Layer 2 of a small transformer language model trained on English Wikipedia (17 layers, counted from 0, width 96).
Take only the direct path to the model's output, skipping the later layers: a vector added to the residual stream pushes a token's score in proportion to its dot product with that token's output vector.

Output vectors of the tokens that the questions are about. A number n stands for n times 0.03.
"|---": -19 32 19 -28 5 8 -14 -38 44 21 -38 27 -34 -45 -31 -18 31 40 -17 -52 17 -18 -20 22 -15 31 -4 28 38 -14 20 21 -29 -14 -33 -44 -1 28 -27 -43 10 94 3 19 -25 -44 29 -21 21 29 25 -9 -29 22 28 -44 27 -10 -23 22 -32 40 -51 34 1 43 -39 1 44 5 12 4 -32 39 25 -46 -35 -11 -12 28 -37 -25 38 22 13 22 -14 3 63 25 -25 -50 1 27 -22 -22
"aul": -2 29 -3 -27 -18 14 -24 -14 3 14 12 -3 -9 -16 -18 2 9 -2 -17 5 -2 -8 -16 -6 -3 -3 -23 20 25 -11 27 6 -17 -2 -23 -26 24 7 20 -1 0 25 25 17 -28 -21 2 -20 24 7 -4 25 -1 22 28 -12 -11 -6 -1 -1 5 -9 -3 8 -3 13 14 -10 -5 -1 3 -5 -6 15 0 -12 -1 6 -13 -13 9 -23 -7 21 8 27 -16 5 22 -18 -5 -13 8 8 0 -8
"ve": -8 2 12 9 -24 -13 -6 4 25 17 -20 -2 0 0 10 -55 27 0 -9 -2 0 15 16 -10 2 -5 -4 8 -1 -19 11 16 -1 -8 -7 -10 11 9 -12 -7 6 27 15 1 -13 -15 -2 2 4 5 -8 -8 -21 -27 -4 41 2 -1 2 15 -7 6 17 -1 0 14 -11 -19 18 19 -13 -1 -12 -1 -3 -18 -6 -29 -3 -7 6 5 8 -16 -2 -11 17 28 19 10 6 -17 25 -1 -15 1
"ublic": -4 22 -2 -5 1 -19 -2 4 25 25 -25 3 -28 -17 -27 3 1 -3 -5 -21 6 -7 -8 25 -3 26 4 26 -11 -16 24 33 -14 21 -31 -26 35 20 -29 -1 27 23 2 -5 -5 -2 15 -6 8 -23 29 -19 -18 2 20 -37 -4 -29 6 3 -10 -1 -16 8 28 -2 -8 -3 -5 -3 -11 -3 17 19 12 -18 -11 1 14 -7 15 -30 2 25 -2 24 2 -4 18 -4 9 3 -16 12 -16 -22
"°": 11 -10 25 -10 6 25 15 2 19 21 -31 17 -19 2 -20 10 13 12 -3 -17 0 0 12 12 -6 17 1 5 12 -9 29 15 -7 -4 -10 -9 -2 -7 -37 3 9 21 -19 -14 5 -9 -1 -31 -10 -6 38 -12 -28 39 -12 -23 -3 10 1 -16 -9 -5 7 6 3 16 -11 -1 16 -20 -6 -3 19 19 1 -32 -9 -5 0 5 -7 -23 14 -6 -8 13 -4 -21 13 2 -1 -8 2 26 5 -14
"]": 2 -7 7 5 5 16 0 -27 38 19 15 27 -17 -25 -13 -19 -24 29 9 15 17 -13 9 -31 1 20 -26 5 10 -9 8 -15 -4 -4 -4 -46 18 20 -13 -28 29 16 8 17 1 -7 17 -43 24 0 -10 -9 24 8 -16 -6 10 -10 -14 -9 -25 9 10 3 -22 19 -19 24 3 26 -14 6 -21 22 7 -7 -11 -11 10 11 -11 -6 11 -16 -3 -6 -21 -5 27 39 5 -25 -11 -1 -8 9
"ween": -15 13 11 -21 18 -3 -4 -36 0 -10 -26 -2 13 -16 -18 -41 24 26 -15 -9 -9 -1 15 -10 4 10 -5 15 10 -15 21 -12 -30 -14 8 -21 11 -3 4 -17 19 45 0 6 -6 -34 25 -43 34 1 20 20 -14 3 15 -38 9 -9 -30 18 21 7 -28 33 -1 -1 8 10 10 -2 -9 -6 9 5 47 -6 -1 -20 -26 5 -10 -31 -5 7 7 9 -28 7 26 35 1 -35 23 29 17 1
" ": 11 -8 2 3 14 -2 11 8 -10 -17 1 -9 4 -13 -1 12 9 -4 -7 -7 2 11 16 6 2 -7 10 6 -2 12 -9 -4 5 -9 20 7 -11 -7 10 8 -16 -20 0 -3 5 -2 2 18 -9 -6 -13 -7 -1 -5 -2 -9 -4 1 -10 -15 11 1 14 -7 -2 -7 8 10 -14 13 -15 10 10 -3 -13 6 14 7 0 -1 8 -1 4 -2 3 -15 -7 -10 -6 -4 13 5 -11 -13 12 16
"|---|": -7 14 20 -12 14 8 -10 1 22 2 10 16 -26 -29 -11 -11 13 -11 -13 -30 8 -19 -25 -15 -6 14 10 3 8 -3 28 -10 -8 0 -3 -2 11 -5 -17 -17 17 41 -8 -1 1 -13 12 -5 3 -10 12 -22 1 -14 -12 -20 1 8 -1 -9 -11 4 -15 12 -4 30 -13 10 8 -1 21 10 -13 2 1 0 21 -8 4 0 9 0 12 -6 22 -15 11 16 28 5 -12 -17 3 -11 -9 13
"ival": 9 -26 -11 -23 -21 -1 -6 1 21 -3 -18 -9 -12 -29 -32 2 -3 9 -13 -1 14 -1 -30 6 -7 9 -14 -9 21 -26 1 9 -31 10 -19 2 15 19 8 -2 8 17 20 28 2 -28 4 -8 34 -3 12 -4 2 12 -1 -16 20 -1 -8 0 5 -11 -8 13 -1 23 -14 8 -3 19 23 5 -36 29 -8 17 -18 3 -31 7 36 18 5 7 -6 -2 -22 35 13 11 1 -5 -7 8 -9 -7
"mp": -29 -15 6 -9 1 7 12 6 14 6 -49 22 8 -15 -13 -27 21 32 1 -5 16 0 -21 15 -3 22 -9 -15 -3 -43 1 22 -11 7 0 0 28 1 -34 -8 -12 33 -11 -1 -17 -21 25 -13 27 -8 17 6 -25 -8 -15 4 -15 23 -19 1 21 3 -11 -15 28 44 -28 -35 9 18 9 -5 -15 7 18 7 -14 3 6 14 17 -13 17 13 20 11 1 -6 24 -21 -17 -42 -2 31 -25 18
" south": 2 5 -2 -8 -4 12 -4 1 16 1 -16 2 -10 -16 0 10 -2 10 -18 -26 8 -6 -13 12 -3 22 -19 8 30 -5 6 18 -39 7 1 -2 -1 5 -24 -4 3 6 4 8 8 -3 -16 -7 -13 4 6 -11 -19 2 10 -4 7 18 3 3 6 8 -15 11 -16 2 -1 15 1 -20 -20 9 -16 3 17 -30 -17 -20 7 12 -6 -7 23 19 10 -1 -1 13 13 20 17 -29 22 22 -1 -17
"eptember": 10 -19 24 -31 5 16 -16 -48 7 -16 0 -19 -12 -36 -16 8 15 24 -8 -3 22 3 -13 24 -2 -8 -10 10 16 -16 8 28 1 -6 -21 -31 -5 2 13 -23 10 59 5 10 -14 -29 52 -7 2 23 9 -14 -1 18 21 -27 10 -6 14 24 21 12 -7 36 -17 15 -13 -4 19 24 -8 -7 -21 -3 23 -18 -17 -24 -15 10 -5 -27 -15 9 22 6 -22 -12 13 6 -13 -18 -6 22 -1 -1
"ise": 14 -13 5 -17 -7 11 -17 37 30 21 8 12 -27 -10 -10 -1 -19 -18 4 0 12 13 -2 29 1 -12 -4 2 4 -20 32 25 -9 -1 -10 14 -14 9 10 -7 11 11 -8 15 0 -27 15 -3 -6 14 20 -2 -16 7 8 28 -1 -18 -23 25 -21 -5 13 -10 -15 2 -36 -1 14 25 11 -8 15 8 -2 2 8 -9 -22 -7 -22 3 7 13 -8 -15 -13 -9 7 3 -35 14 9 -15 -23 -11
"ately": -6 5 5 -2 -6 -7 -20 -14 12 15 -17 -4 -27 -47 -1 18 14 2 0 -1 19 -15 -23 -1 -4 -9 -8 -3 41 -8 14 17 22 -9 -26 -29 6 27 19 -14 4 21 17 13 -43 5 30 -13 -4 30 -17 -32 -6 -3 13 -14 6 -30 -23 19 -11 10 18 39 1 3 -23 14 27 -16 -4 -13 -15 18 -7 -34 3 7 22 -8 -21 15 10 19 13 -2 0 -10 26 26 -3 2 39 0 -29 -26
"ruction": 5 4 3 8 4 -21 -16 3 19 7 0 -19 -3 0 -35 9 -26 -9 -4 -28 12 -9 -11 7 -6 5 -3 7 11 -2 19 23 -27 6 -27 -31 -4 20 -26 5 19 31 -15 0 -14 -33 29 -5 3 0 24 -5 -3 14 23 -38 1 -28 -23 14 -19 14 -20 11 8 -14 -20 5 11 2 -4 13 -8 18 -10 -2 6 20 13 12 -13 12 30 -15 26 -16 -10 13 32 9 7 8 7 34 -23 -2

Output weights of attention head 1. The head adds the sum of these rows, row i times number i of z. A number n stands for n times 0.0032.
o0: 42 -4 -29 -10 -20 -4 11 21 -16 16 2 4 -10 20 11 3 -5 24 19 -8 -4 13 24 17 13 0 20 26 -2 -15 -5 2 20 25 -31 2 2 2 -31 9 -12 -13 -31 14 -49 -15 -31 -4 -21 -30 -6 -11 -19 12 -1 -9 -1 -48 8 -9 15 34 4 7 14 -24 -14 23 -40 8 9 8 38 -12 -17 -32 -24 28 -8 13 -13 23 20 15 11 -29 -15 -20 31 0 46 18 1 4 -17 20
o1: 20 4 -26 3 -14 6 25 54 2 35 -32 -2 2 -3 -22 25 1 30 44 -28 -4 37 48 -19 28 29 -6 -15 -35 -18 31 15 -14 -2 13 -1 18 9 -13 17 -24 -48 15 -32 -26 -18 -10 5 -26 0 13 -27 37 4 -10 -2 37 3 21 5 -45 17 23 -12 -47 -21 32 -5 -32 0 -44 11 39 2 -20 -50 19 32 3 -5 -55 5 54 -24 -71 -39 16 -8 -7 -6 14 16 28 -16 0 3
o2: -29 1 -19 -32 -39 -4 -22 0 -20 43 6 -3 -4 30 -16 -4 -25 0 1 -13 -4 -9 58 4 -9 29 2 33 68 1 -5 2 19 60 -11 -1 11 -13 -77 -27 37 48 -12 3 -51 52 -4 -14 -15 -23 47 -16 21 36 -9 -47 -2 4 36 6 -6 18 -2 34 -18 -27 -55 26 -37 26 -10 -27 52 7 11 -13 4 -27 25 -23 3 12 19 21 -16 -21 -23 -28 -13 7 23 -26 15 23 -1 6
o3: 12 -17 -6 -42 -7 -9 14 -11 12 -44 50 34 9 -35 38 -38 -47 -3 -39 -27 -21 -18 1 24 13 21 28 4 1 30 -14 12 -15 -7 2 13 10 25 -58 39 1 -14 -32 -27 41 -11 -15 16 -14 25 15 9 -6 71 6 51 -36 7 6 -26 32 -17 23 30 -28 -43 -37 55 -57 -41 -38 9 -20 -44 10 14 -33 -30 66 46 27 -7 8 19 29 -25 -24 24 34 45 -15 20 31 -35 8 -31
o4: -7 19 6 0 5 -1 10 26 3 -12 -37 -2 -21 -29 3 3 -3 38 50 -45 -13 45 -16 29 -2 32 -3 -11 -17 -17 25 8 17 -4 19 -2 5 -7 27 33 -25 -33 -20 4 -32 -4 -13 29 -37 0 -19 -20 9 -17 -15 56 53 -27 -8 10 -13 24 34 -60 -33 15 26 -29 3 24 -33 -5 8 -24 -19 -32 -17 6 -21 -3 -40 38 47 -9 -23 -61 -35 37 19 38 46 39 1 -38 -22 17
o5: 10 5 32 7 7 -1 -47 37 23 4 24 -54 -40 7 -23 17 10 -53 10 14 16 -8 11 -27 5 -19 15 16 -25 -11 -13 -24 7 42 -18 18 31 -33 45 -50 12 -1 20 11 10 2 4 -55 27 -13 -11 -12 32 -38 -3 -6 -11 -7 3 6 -2 -22 -15 42 6 30 -7 15 7 17 26 1 -7 -15 -26 3 6 23 -34 8 18 17 10 14 -12 14 21 8 9 -16 -18 -27 -39 -29 -15 39
o6: -10 -2 -6 -15 -4 -12 2 34 11 2 -8 -9 -64 33 10 -6 -45 31 23 -26 11 18 28 11 21 48 -11 24 -27 -20 -16 83 -19 29 -17 -34 -32 -21 3 15 13 -25 -50 7 -43 35 -3 6 -58 -35 2 -19 -33 19 10 34 33 -37 10 5 66 35 -25 -28 -12 -21 8 28 34 -1 -19 -29 2 -18 -5 -36 -32 -5 -4 6 18 32 15 35 -13 13 2 26 -18 -12 -9 25 8 23 -9 11
o7: 7 -17 -10 -7 -6 32 -13 -22 -10 4 21 10 -29 11 -10 15 18 8 -15 -16 -3 1 -6 13 -17 -6 9 11 -6 -29 11 51 -24 14 2 4 -47 -6 4 17 19 6 -53 -22 -33 5 -5 8 -29 12 -1 -1 -41 12 21 9 4 -12 14 -2 49 -1 -9 0 20 -9 -17 -15 1 -2 17 13 -7 43 28 -8 -11 4 -1 15 -7 -12 -2 -24 14 6 5 15 -5 21 -21 2 30 32 -15 -21
o8: 26 -8 24 33 -20 20 12 47 7 1 -36 -3 -30 53 -4 16 -22 51 44 -37 14 8 51 -14 55 12 -25 54 24 -7 -24 16 28 24 2 -30 1 30 -68 6 27 -46 -44 -24 -36 -20 -9 -4 -36 -20 26 -34 7 34 -27 -14 36 2 10 26 -51 -1 12 -36 -28 -71 -6 5 -23 -17 -72 7 42 -3 9 -94 -16 42 45 12 -45 73 54 0 -33 -91 -15 -36 1 27 36 27 20 -9 -9 -1
o9: -31 3 -15 -5 -10 0 -5 -14 -20 37 -38 16 18 12 -3 12 25 -5 -1 -38 12 -10 37 25 -13 -19 0 2 78 0 -6 -3 17 45 15 8 11 -10 -32 -13 2 38 10 -4 -35 10 -26 -7 8 -7 6 -21 20 18 -24 -55 14 19 42 8 -33 16 -21 16 -9 3 -32 -24 -42 27 -11 -14 47 15 17 -18 31 2 -7 -39 -14 17 14 -2 -7 -42 -19 -47 12 -17 39 -5 11 32 11 3
o10: 10 8 47 28 33 -31 -6 12 18 -47 -50 12 -27 -20 -2 -4 36 22 41 -16 -17 18 -49 15 12 -24 -25 20 21 1 -8 -49 38 -19 -2 -11 -23 2 6 20 15 3 -17 -9 -39 9 10 19 22 49 -16 -45 12 -32 -11 13 30 2 -24 34 8 11 12 -38 -7 -7 30 -41 8 29 -20 -14 -11 -6 8 -47 -24 2 -26 -2 -32 15 18 28 27 -26 -13 5 31 14 33 14 -38 -22 -3 -15
o11: 35 -11 20 -32 -17 7 -12 -5 -11 -3 -8 -43 8 -8 11 30 22 8 22 24 20 -7 -17 -34 15 -11 25 1 11 9 18 4 -14 -21 2 -3 14 -6 11 -16 17 -4 6 -2 8 -40 1 -67 -1 17 28 8 -6 -31 -1 -20 -39 -13 -11 -22 -26 -7 -17 28 17 -26 -11 21 -13 1 16 42 -10 17 0 5 -8 18 18 1 6 22 -18 28 -26 4 4 9 31 0 -20 16 11 -27 -14 -13
o12: 1 13 13 -24 6 -2 -24 -41 -16 12 57 -6 0 -7 8 7 17 17 -26 -15 11 -18 -5 11 -19 -21 32 15 49 8 -18 -41 7 15 -9 35 10 1 -19 -22 31 68 1 -9 -16 25 -4 -22 3 14 -5 -15 9 6 2 -10 5 -34 -15 -10 -4 -28 7 48 -11 0 -20 18 7 5 14 -7 23 -6 5 17 -12 -31 1 3 3 -25 -20 18 1 -33 6 9 0 19 2 -13 14 -21 -30 16
o13: 39 -12 7 25 6 0 37 3 25 -15 19 14 -17 -11 18 27 -22 -21 -4 13 -10 -22 -24 6 12 -11 -10 -16 -62 -9 -28 -17 -13 2 22 13 5 6 61 0 -52 -41 21 -24 26 -2 21 14 25 27 -12 -6 4 -15 -16 26 -10 2 -58 -5 33 -34 6 -18 16 6 26 10 24 -46 17 6 -23 -37 13 9 -33 34 -3 6 -32 -9 -23 -13 34 31 29 18 4 -30 13 29 -47 10 4 11
o14: 30 -4 21 -31 21 -13 -11 0 2 -11 31 5 -10 -9 23 0 -11 -2 11 -1 16 -25 -6 17 35 -18 28 11 43 28 -2 -22 13 25 -3 8 31 -3 -19 -2 14 11 -6 -27 -26 -5 -36 -37 16 0 8 -20 18 23 -7 8 -2 -28 -19 -23 -18 15 -8 48 21 -2 -58 46 -31 6 -35 26 -10 -49 -4 -15 -51 -1 29 8 5 32 -2 59 12 -33 -33 -13 30 17 0 26 12 -49 -35 19
o15: 24 -7 -29 16 -4 22 21 20 -5 24 -14 10 -1 12 -19 41 -2 8 20 -15 -4 24 39 -24 26 -19 -11 -7 -6 -2 22 14 -4 12 4 8 -15 14 -31 23 -10 -39 -8 -40 -55 -3 -19 14 -8 9 16 -24 17 27 -27 -17 18 11 20 -13 -20 -2 7 -8 22 -24 -5 15 -33 10 -42 32 32 6 11 -44 -39 40 28 -2 -22 27 23 -18 -18 -59 9 -40 4 -6 13 11 35 23 -36 14
o16: 26 -36 -24 -44 21 0 29 26 21 -35 9 -7 -10 -22 20 -28 -46 -14 5 6 -46 -4 24 41 -5 21 22 19 -1 -2 -37 -17 0 26 34 33 4 -21 -14 13 -54 11 -17 12 23 -19 -30 22 13 -21 -12 1 -7 37 9 16 -12 -32 13 20 12 4 24 -4 -38 -19 15 41 -25 -25 -6 -16 3 -34 -9 -30 9 6 22 47 -24 0 28 6 -9 5 -23 -17 19 12 65 18 10 4 29 -2
o17: -3 17 -31 5 -11 9 -18 -12 -6 29 -3 23 -24 46 -10 24 4 -5 4 -25 -3 -19 54 -8 4 -11 -16 11 49 19 8 12 -9 34 -12 0 2 24 -38 -5 40 9 -12 -4 -59 24 -33 -6 12 -15 5 -19 -1 19 -3 -49 17 4 -7 -15 -15 4 -31 32 22 -23 -33 -11 -12 3 4 9 50 32 38 -22 -29 10 23 -25 7 8 3 -7 -11 -23 25 -27 15 -3 -14 -26 27 23 -12 -4
o18: -14 13 24 14 0 17 -8 -32 -21 -10 36 32 1 27 16 -14 -12 3 -28 26 24 -16 -3 -26 -8 -50 31 0 40 -1 -7 -1 -11 -9 -17 -14 26 45 -66 1 30 20 -26 -12 10 21 -39 -26 -5 0 2 6 0 42 -10 -13 -38 -10 7 -45 22 -18 -10 35 11 -43 -43 20 -4 -16 -16 38 0 5 25 29 17 -22 29 -7 30 -6 -23 30 16 -28 7 -8 -14 56 -22 37 38 0 -2 -37
o19: -8 -13 9 25 -2 -13 18 17 -27 8 -3 7 -31 -5 -2 14 21 22 -1 11 30 13 -27 13 14 16 -44 -10 8 -4 35 15 -12 18 -26 -27 -6 -12 19 -5 -5 -36 -8 -4 -35 6 2 4 -5 22 29 -38 -3 -29 27 -14 13 2 2 10 -11 40 -9 -18 17 11 15 -12 14 12 -22 14 -10 22 27 6 14 16 -33 -8 -32 -7 2 25 9 31 3 -18 -29 -35 -11 27 -23 12 -4 -10
o20: 3 -7 27 -11 -6 0 -27 -2 0 3 -18 -7 -23 58 -8 -4 -4 10 26 12 14 -38 16 -24 25 -27 9 31 29 20 -10 28 -18 -7 -14 -35 -17 12 -28 9 60 9 -33 -8 -23 27 -17 -24 24 -10 22 -4 -11 1 19 -42 -11 -5 -2 -21 25 -4 -48 28 57 -43 -36 5 -2 7 -3 7 10 32 28 -17 -17 3 23 -15 35 0 -28 28 11 2 10 -8 40 -1 -65 -32 18 27 -16 -42
o21: -3 -19 1 25 -8 21 4 34 13 -14 -23 -12 10 14 -11 -14 -19 -26 17 21 -37 -2 55 -15 3 -16 14 -12 5 13 -23 -16 19 -15 34 10 53 2 -12 19 -34 -20 11 5 39 -12 -1 15 -1 -28 -25 4 13 11 3 18 5 16 5 9 -10 -7 -1 -26 -19 12 15 15 -12 -1 4 -5 -5 -39 -30 -12 4 -3 7 19 14 33 -4 -29 -9 -75 7 19 27 -8 26 0 -14 -3 19 -4
o22: -47 31 13 -12 8 6 -18 -2 1 20 -37 -21 32 -9 -30 -4 2 -16 6 -36 -13 20 22 -10 -25 -8 31 2 45 15 -21 -27 -6 18 14 28 26 6 11 -13 9 53 53 12 20 30 -3 -5 5 -17 -30 -11 27 0 -33 -7 26 21 26 14 -3 -51 -10 25 -30 5 -8 -18 -5 46 26 -35 64 -27 -18 2 36 -13 -27 -59 -3 -24 7 -26 -17 -38 11 0 27 0 4 -84 6 -9 -13 21
o23: 0 20 10 3 12 1 -8 -32 -8 -6 -5 2 -36 3 12 3 4 35 0 -15 28 -12 -43 16 -21 6 -18 0 28 -24 5 38 3 -12 -4 -27 -22 14 10 -11 31 33 -38 0 -28 -4 1 -11 -13 24 17 -20 -27 -12 8 -12 16 -24 -17 2 -11 20 -12 -2 6 -3 -14 -34 23 14 -12 24 -4 48 36 -3 -2 -17 -9 0 -2 -8 12 22 7 33 -9 15 -21 17 -37 12 -15 23 4 -22
o24: -15 15 13 -2 -13 10 10 -3 7 24 8 -23 30 -10 -21 -9 26 7 -2 20 17 1 -40 -35 2 -25 -14 -65 -22 26 16 -21 -6 -27 23 -24 39 5 -5 7 12 -36 25 -12 56 -16 -3 5 30 43 4 -6 48 -20 -3 5 -26 9 -6 -6 -32 -12 32 9 1 27 12 -5 2 -11 -19 38 -25 21 -11 42 25 12 -24 -1 12 -22 2 -31 -16 -33 9 6 -7 25 -37 2 28 -25 3 -30
o25: -2 -14 5 -27 -3 -16 -12 -32 7 -15 -27 20 12 24 3 6 24 -11 7 -6 -17 -18 -1 9 -17 -15 16 41 16 -13 -15 -22 1 -17 -14 -10 -28 -9 -17 3 20 30 -15 25 -28 37 -4 -8 25 8 1 19 -8 -27 1 -61 -6 2 5 7 21 -25 -19 58 29 1 -16 -1 -28 11 52 -10 28 21 23 -4 -15 -3 3 -17 7 -14 -17 12 40 38 -1 -10 47 -12 -16 -81 -15 28 25 4
o26: 19 -62 -48 21 -29 15 39 12 16 -10 -8 35 -25 21 42 9 -51 6 -1 -11 -21 -1 36 12 -13 14 -6 12 7 -46 -13 67 -13 8 -34 -20 -22 15 -42 27 -29 -14 -59 -19 -15 10 -11 46 -35 -17 15 5 -27 48 23 -5 -15 12 20 -14 59 16 -21 -59 16 -51 -32 20 -54 -3 -24 8 21 17 10 3 19 -5 59 8 -2 -15 39 -24 14 21 -6 -24 23 -24 14 22 7 91 38 -54
o27: -27 21 -21 -7 3 -11 -21 -1 -34 34 19 -5 -1 -26 -24 24 47 2 10 10 1 28 1 -23 -23 -29 38 12 41 1 28 -27 6 13 0 54 33 15 7 -11 -2 56 31 1 -4 -10 -13 -32 -16 -8 -4 -18 46 -16 3 -34 11 -30 21 -12 -32 -11 4 69 -17 4 8 14 -16 44 -10 2 43 -11 -17 16 35 -8 -48 -21 -20 -18 36 2 -21 -37 20 -13 -6 -2 7 -16 18 -36 -20 5
o28: 26 -18 2 -33 -8 -12 20 -21 3 3 8 4 18 -14 28 -7 -6 2 -21 -22 -22 -26 -6 26 -4 3 -17 8 -21 -25 -47 -57 23 -6 28 20 -6 -9 11 -11 -39 2 5 9 18 8 35 25 21 22 -10 14 -12 -13 -17 -6 -25 9 -27 32 6 -18 39 -2 -7 15 24 2 -12 -36 40 -18 2 7 13 6 -16 12 2 0 -22 -9 -9 -27 21 15 -1 -31 12 -24 46 -25 -19 31 34 18
o29: 38 1 -25 27 13 1 43 14 -3 17 -37 34 9 8 3 30 -1 18 41 -35 -21 8 28 -2 19 4 -34 -4 12 4 -2 2 16 1 1 0 0 13 -26 15 -12 -12 -2 -26 -36 -28 9 16 -12 -11 1 -22 -1 21 -16 -20 15 11 -1 5 -37 32 24 -34 -3 -11 -10 8 -30 -5 -25 6 -1 31 14 -44 4 38 26 2 -32 9 21 -25 -31 -27 7 -45 6 1 37 5 20 24 -20 0
o30: -11 41 -13 -33 3 21 8 -59 17 32 33 -17 17 7 -24 -2 -11 -4 -10 -38 8 -13 2 -32 -1 6 -15 -2 -40 9 -23 -24 -8 11 29 22 -18 3 11 -27 12 -10 14 -16 12 38 23 1 41 28 -2 20 19 6 -38 29 -41 13 -30 -1 35 -55 35 32 13 -10 4 8 24 -39 13 0 9 5 13 5 -44 7 9 9 19 -4 2 -28 -8 -14 13 10 -2 24 -36 -26 15 1 -4 -13
o31: -64 -12 -10 -45 -12 -6 -5 -9 -3 15 -5 -23 48 -19 -8 -42 -5 -15 -37 -1 -15 9 -11 3 -42 19 8 -9 14 13 -4 17 -14 0 -7 10 3 -18 0 -1 -13 38 46 18 39 31 24 23 7 -1 -11 26 14 7 4 -19 20 32 31 21 17 -16 -2 19 -19 23 7 1 -6 31 25 -50 27 -12 -15 38 26 -33 -30 -30 20 -43 -4 -26 -15 2 -3 11 1 -18 -3 -88 0 39 29 11

Each question shows a token from some text and the vector z that the head gathered there. A number n stands for n times 0.009.

" his": -7 -24 -1 34 1 -2 -4 12 -3 -12 -2 -14 5 -2 9 -1 -8 7 25 -5 1 -1 -11 1 4 -7 4 -23 -10 -4 16 -4
Which of these tokens does it push up most? " south"

",": -10 -8 9 8 19 -26 12 -3 8 -1 -2 -2 0 -33 5 -10 -5 0 20 -14 -6 10 14 24 17 -23 -1 13 -20 -17 8 23
Which of these tokens does it push up most? "ve"

"et": -6 -19 1 15 -3 2 -1 3 -13 -6 -2 -13 7 1 9 -11 -7 2 13 -2 -3 -7 -4 -1 0 -4 -9 -13 0 -5 13 2
Pushed down most: "°"

" T": 3 11 -8 11 -13 -1 -6 -1 40 -5 -2 7 -10 -16 0 -4 -7 3 7 10 1 -11 -14 8 1 -11 0 -11 -18 9 -17 -18
Which of these tokens does it push up most? "ruction"

" ": 13 4 16 -11 6 0 15 3 -3 17 1 -7 -2 -6 1 6 9 6 -8 9 -5 -6 4 -1 -20 5 6 6 -2 5 -17 5
Which of these tokens does it push up most? "ublic"

" dr": 8 -2 8 17 9 -14 -2 2 11 -2 3 -6 -4 -10 9 9 11 -11 13 3 -3 2 -5 -11 9 -10 -2 -9 -6 -1 6 5
Which of these tokens does it push up most? " south"

".": -2 -25 -53 62 12 -36 -13 18 31 -8 19 26 1 23 49 20 -10 8 52 -3 34 18 -17 13 6 -2 14 -31 -20 -6 7 -32
Pushed down most: "aul"

"y": -9 -5 -7 0 7 0 13 -7 7 -7 16 -10 0 8 -5 -9 -11 -2 1 2 -4 -3 5 11 -7 -11 -10 -5 -2 -6 3 7
Which of these tokens does it push up most? "ve"

"9": 13 51 18 -7 -17 -32 -33 12 94 41 -4 21 -11 -18 -25 46 5 23 7 -24 12 24 11 -15 10 14 73 2 17 72 -27 -4
Which of these tokens does it push up most? "°"

"r": -9 -12 8 0 -8 -11 13 1 -13 -2 3 -13 -3 -4 -11 -14 -4 -1 8 -3 7 7 14 2 1 4 10 -4 0 -19 -4 23
Which of these tokens does it push up most? "ween"

" end": -3 -2 -17 10 -19 10 -9 -2 18 -17 1 12 0 1 3 -7 -9 -1 11 13 11 -9 -16 6 0 -6 -10 -1 -10 -6 -7 -26
Which two tokens does it push up most, strongest first? "ately", "ruction"

"d": -10 -2 -6 -3 12 -1 10 -6 13 -6 13 -11 -4 11 -8 -4 -10 4 -9 1 -8 2 5 8 -8 -11 -7 -11 -2 -2 4 7
Which of these tokens does it push up most? "ve"

"lected": 17 -2 15 -25 9 9 20 14 -21 2 -11 8 0 -16 -2 -10 18 -8 -2 -7 3 -9 10 -1 -17 2 7 4 -1 -7 3 11
Pushed down most: "]"

" |": 6 16 29 -29 -14 3 -17 -7 -15 18 -18 -4 5 -12 -24 6 9 0 0 -3 -21 8 23 -22 1 -5 -7 27 19 11 21 27
Which three tokens does it push up most, strongest first? "ween", "aul", "|---|"

"ight": -3 -19 -23 22 -4 10 23 0 -10 -41 -14 30 2 13 11 -14 0 -13 12 -37 27 24 -17 -18 9 -11 0 -21 -13 -15 23 -19
Which of these tokens does it push up most? "ival"

"s": -11 -11 -7 19 7 -11 -1 5 2 -11 12 -11 4 -5 -1 -8 -2 -5 6 14 -6 -1 -7 17 -5 -8 3 0 -9 -11 -7 4
Which of these tokens does it push up most? "eptember"

"ed": -6 -9 1 17 2 -3 6 10 -1 -9 6 -10 8 2 -4 -3 1 1 6 13 -2 2 -10 10 -5 -2 11 0 -2 -16 5 4
Which three tokens does it push up most, strongest first? "eptember", " south", "|---"

"ually": 1 -3 1 18 1 -4 3 7 13 -6 2 5 9 -11 11 4 -5 9 13 5 10 -4 0 8 0 -2 -1 9 -14 -11 6 0
Which of these tokens does it push up most? "|---"

"\n": 3 0 -11 -2 11 2 6 -1 -19 0 2 0 0 3 7 -1 12 -8 -4 14 -16 -2 -11 4 -8 -21 4 13 -11 -7 -17 -6
Which three tokens does it push up most, strongest first? "ise", " ", "ival"

"ions": -4 -37 5 34 8 -16 24 17 -7 -8 9 -16 5 -21 6 -22 -6 -14 24 -17 3 18 6 15 -8 -10 29 -16 -19 -41 -11 23
Which two tokens does it push up most, strongest first? "eptember", " south"

"6": -4 -2 5 -17 5 -9 2 -11 -13 12 8 9 -14 -8 -1 -7 -20 -3 -19 16 -10 -36 -1 14 -16 15 -5 6 8 -4 -11 14
Which of these tokens does it push up most? "|---"

"ai": 5 32 4 -1 -5 -32 4 5 23 2 -12 11 -28 -1 -17 28 2 15 0 3 20 9 -1 -8 5 3 26 -19 -7 32 10 -10
Which two tokens does it push up most, strongest first? "°", "ruction"

" United": 6 -11 5 7 8 -8 -3 10 8 -3 4 -1 2 -13 0 6 1 -9 20 3 -6 0 -1 -1 7 -4 -1 2 -4 -6 9 6
Which two tokens does it push up most, strongest first? " south", "]"

"orth": -10 -8 -5 19 6 -7 3 5 -3 -13 16 -16 1 0 -9 -10 4 -9 2 19 -7 2 -13 15 -7 -4 12 -3 -5 -14 -9 6
Which of these tokens does it push up most? "eptember"

"7": -1 -1 4 -13 3 -8 2 -9 -12 15 2 8 -14 -10 -1 -5 -17 -1 -14 16 -10 -33 -2 14 -18 12 0 7 5 -4 -15 11
Which two tokens does it push up most, strongest first? "|---", "eptember"

"in": 13 -4 -40 40 0 -7 -11 7 18 -8 6 12 1 25 33 25 13 12 23 -3 24 20 -19 -12 3 2 8 -7 -13 17 -3 -36
Which of these tokens does it push up most? "ruction"

"ident": -7 6 10 -17 -17 -24 -7 -8 -19 20 -2 -17 -13 11 -18 11 4 5 -7 8 -5 0 17 -18 12 10 9 1 11 10 15 27
Which three tokens does it push up most, strongest first? "mp", "ween", "aul"

" Sup": -7 2 -13 20 -6 7 11 -5 7 -30 -1 5 -2 20 10 11 16 -11 -1 -21 7 28 -15 -24 1 -18 3 -21 -1 9 12 -21
Which of these tokens does it push up most? " "

" and": -8 -6 2 18 3 -3 5 8 -8 -11 10 -12 8 -1 -5 -4 1 -3 1 16 -3 -2 -10 9 -5 0 5 3 -2 -17 3 9
Which of these tokens does it push up most? "eptember"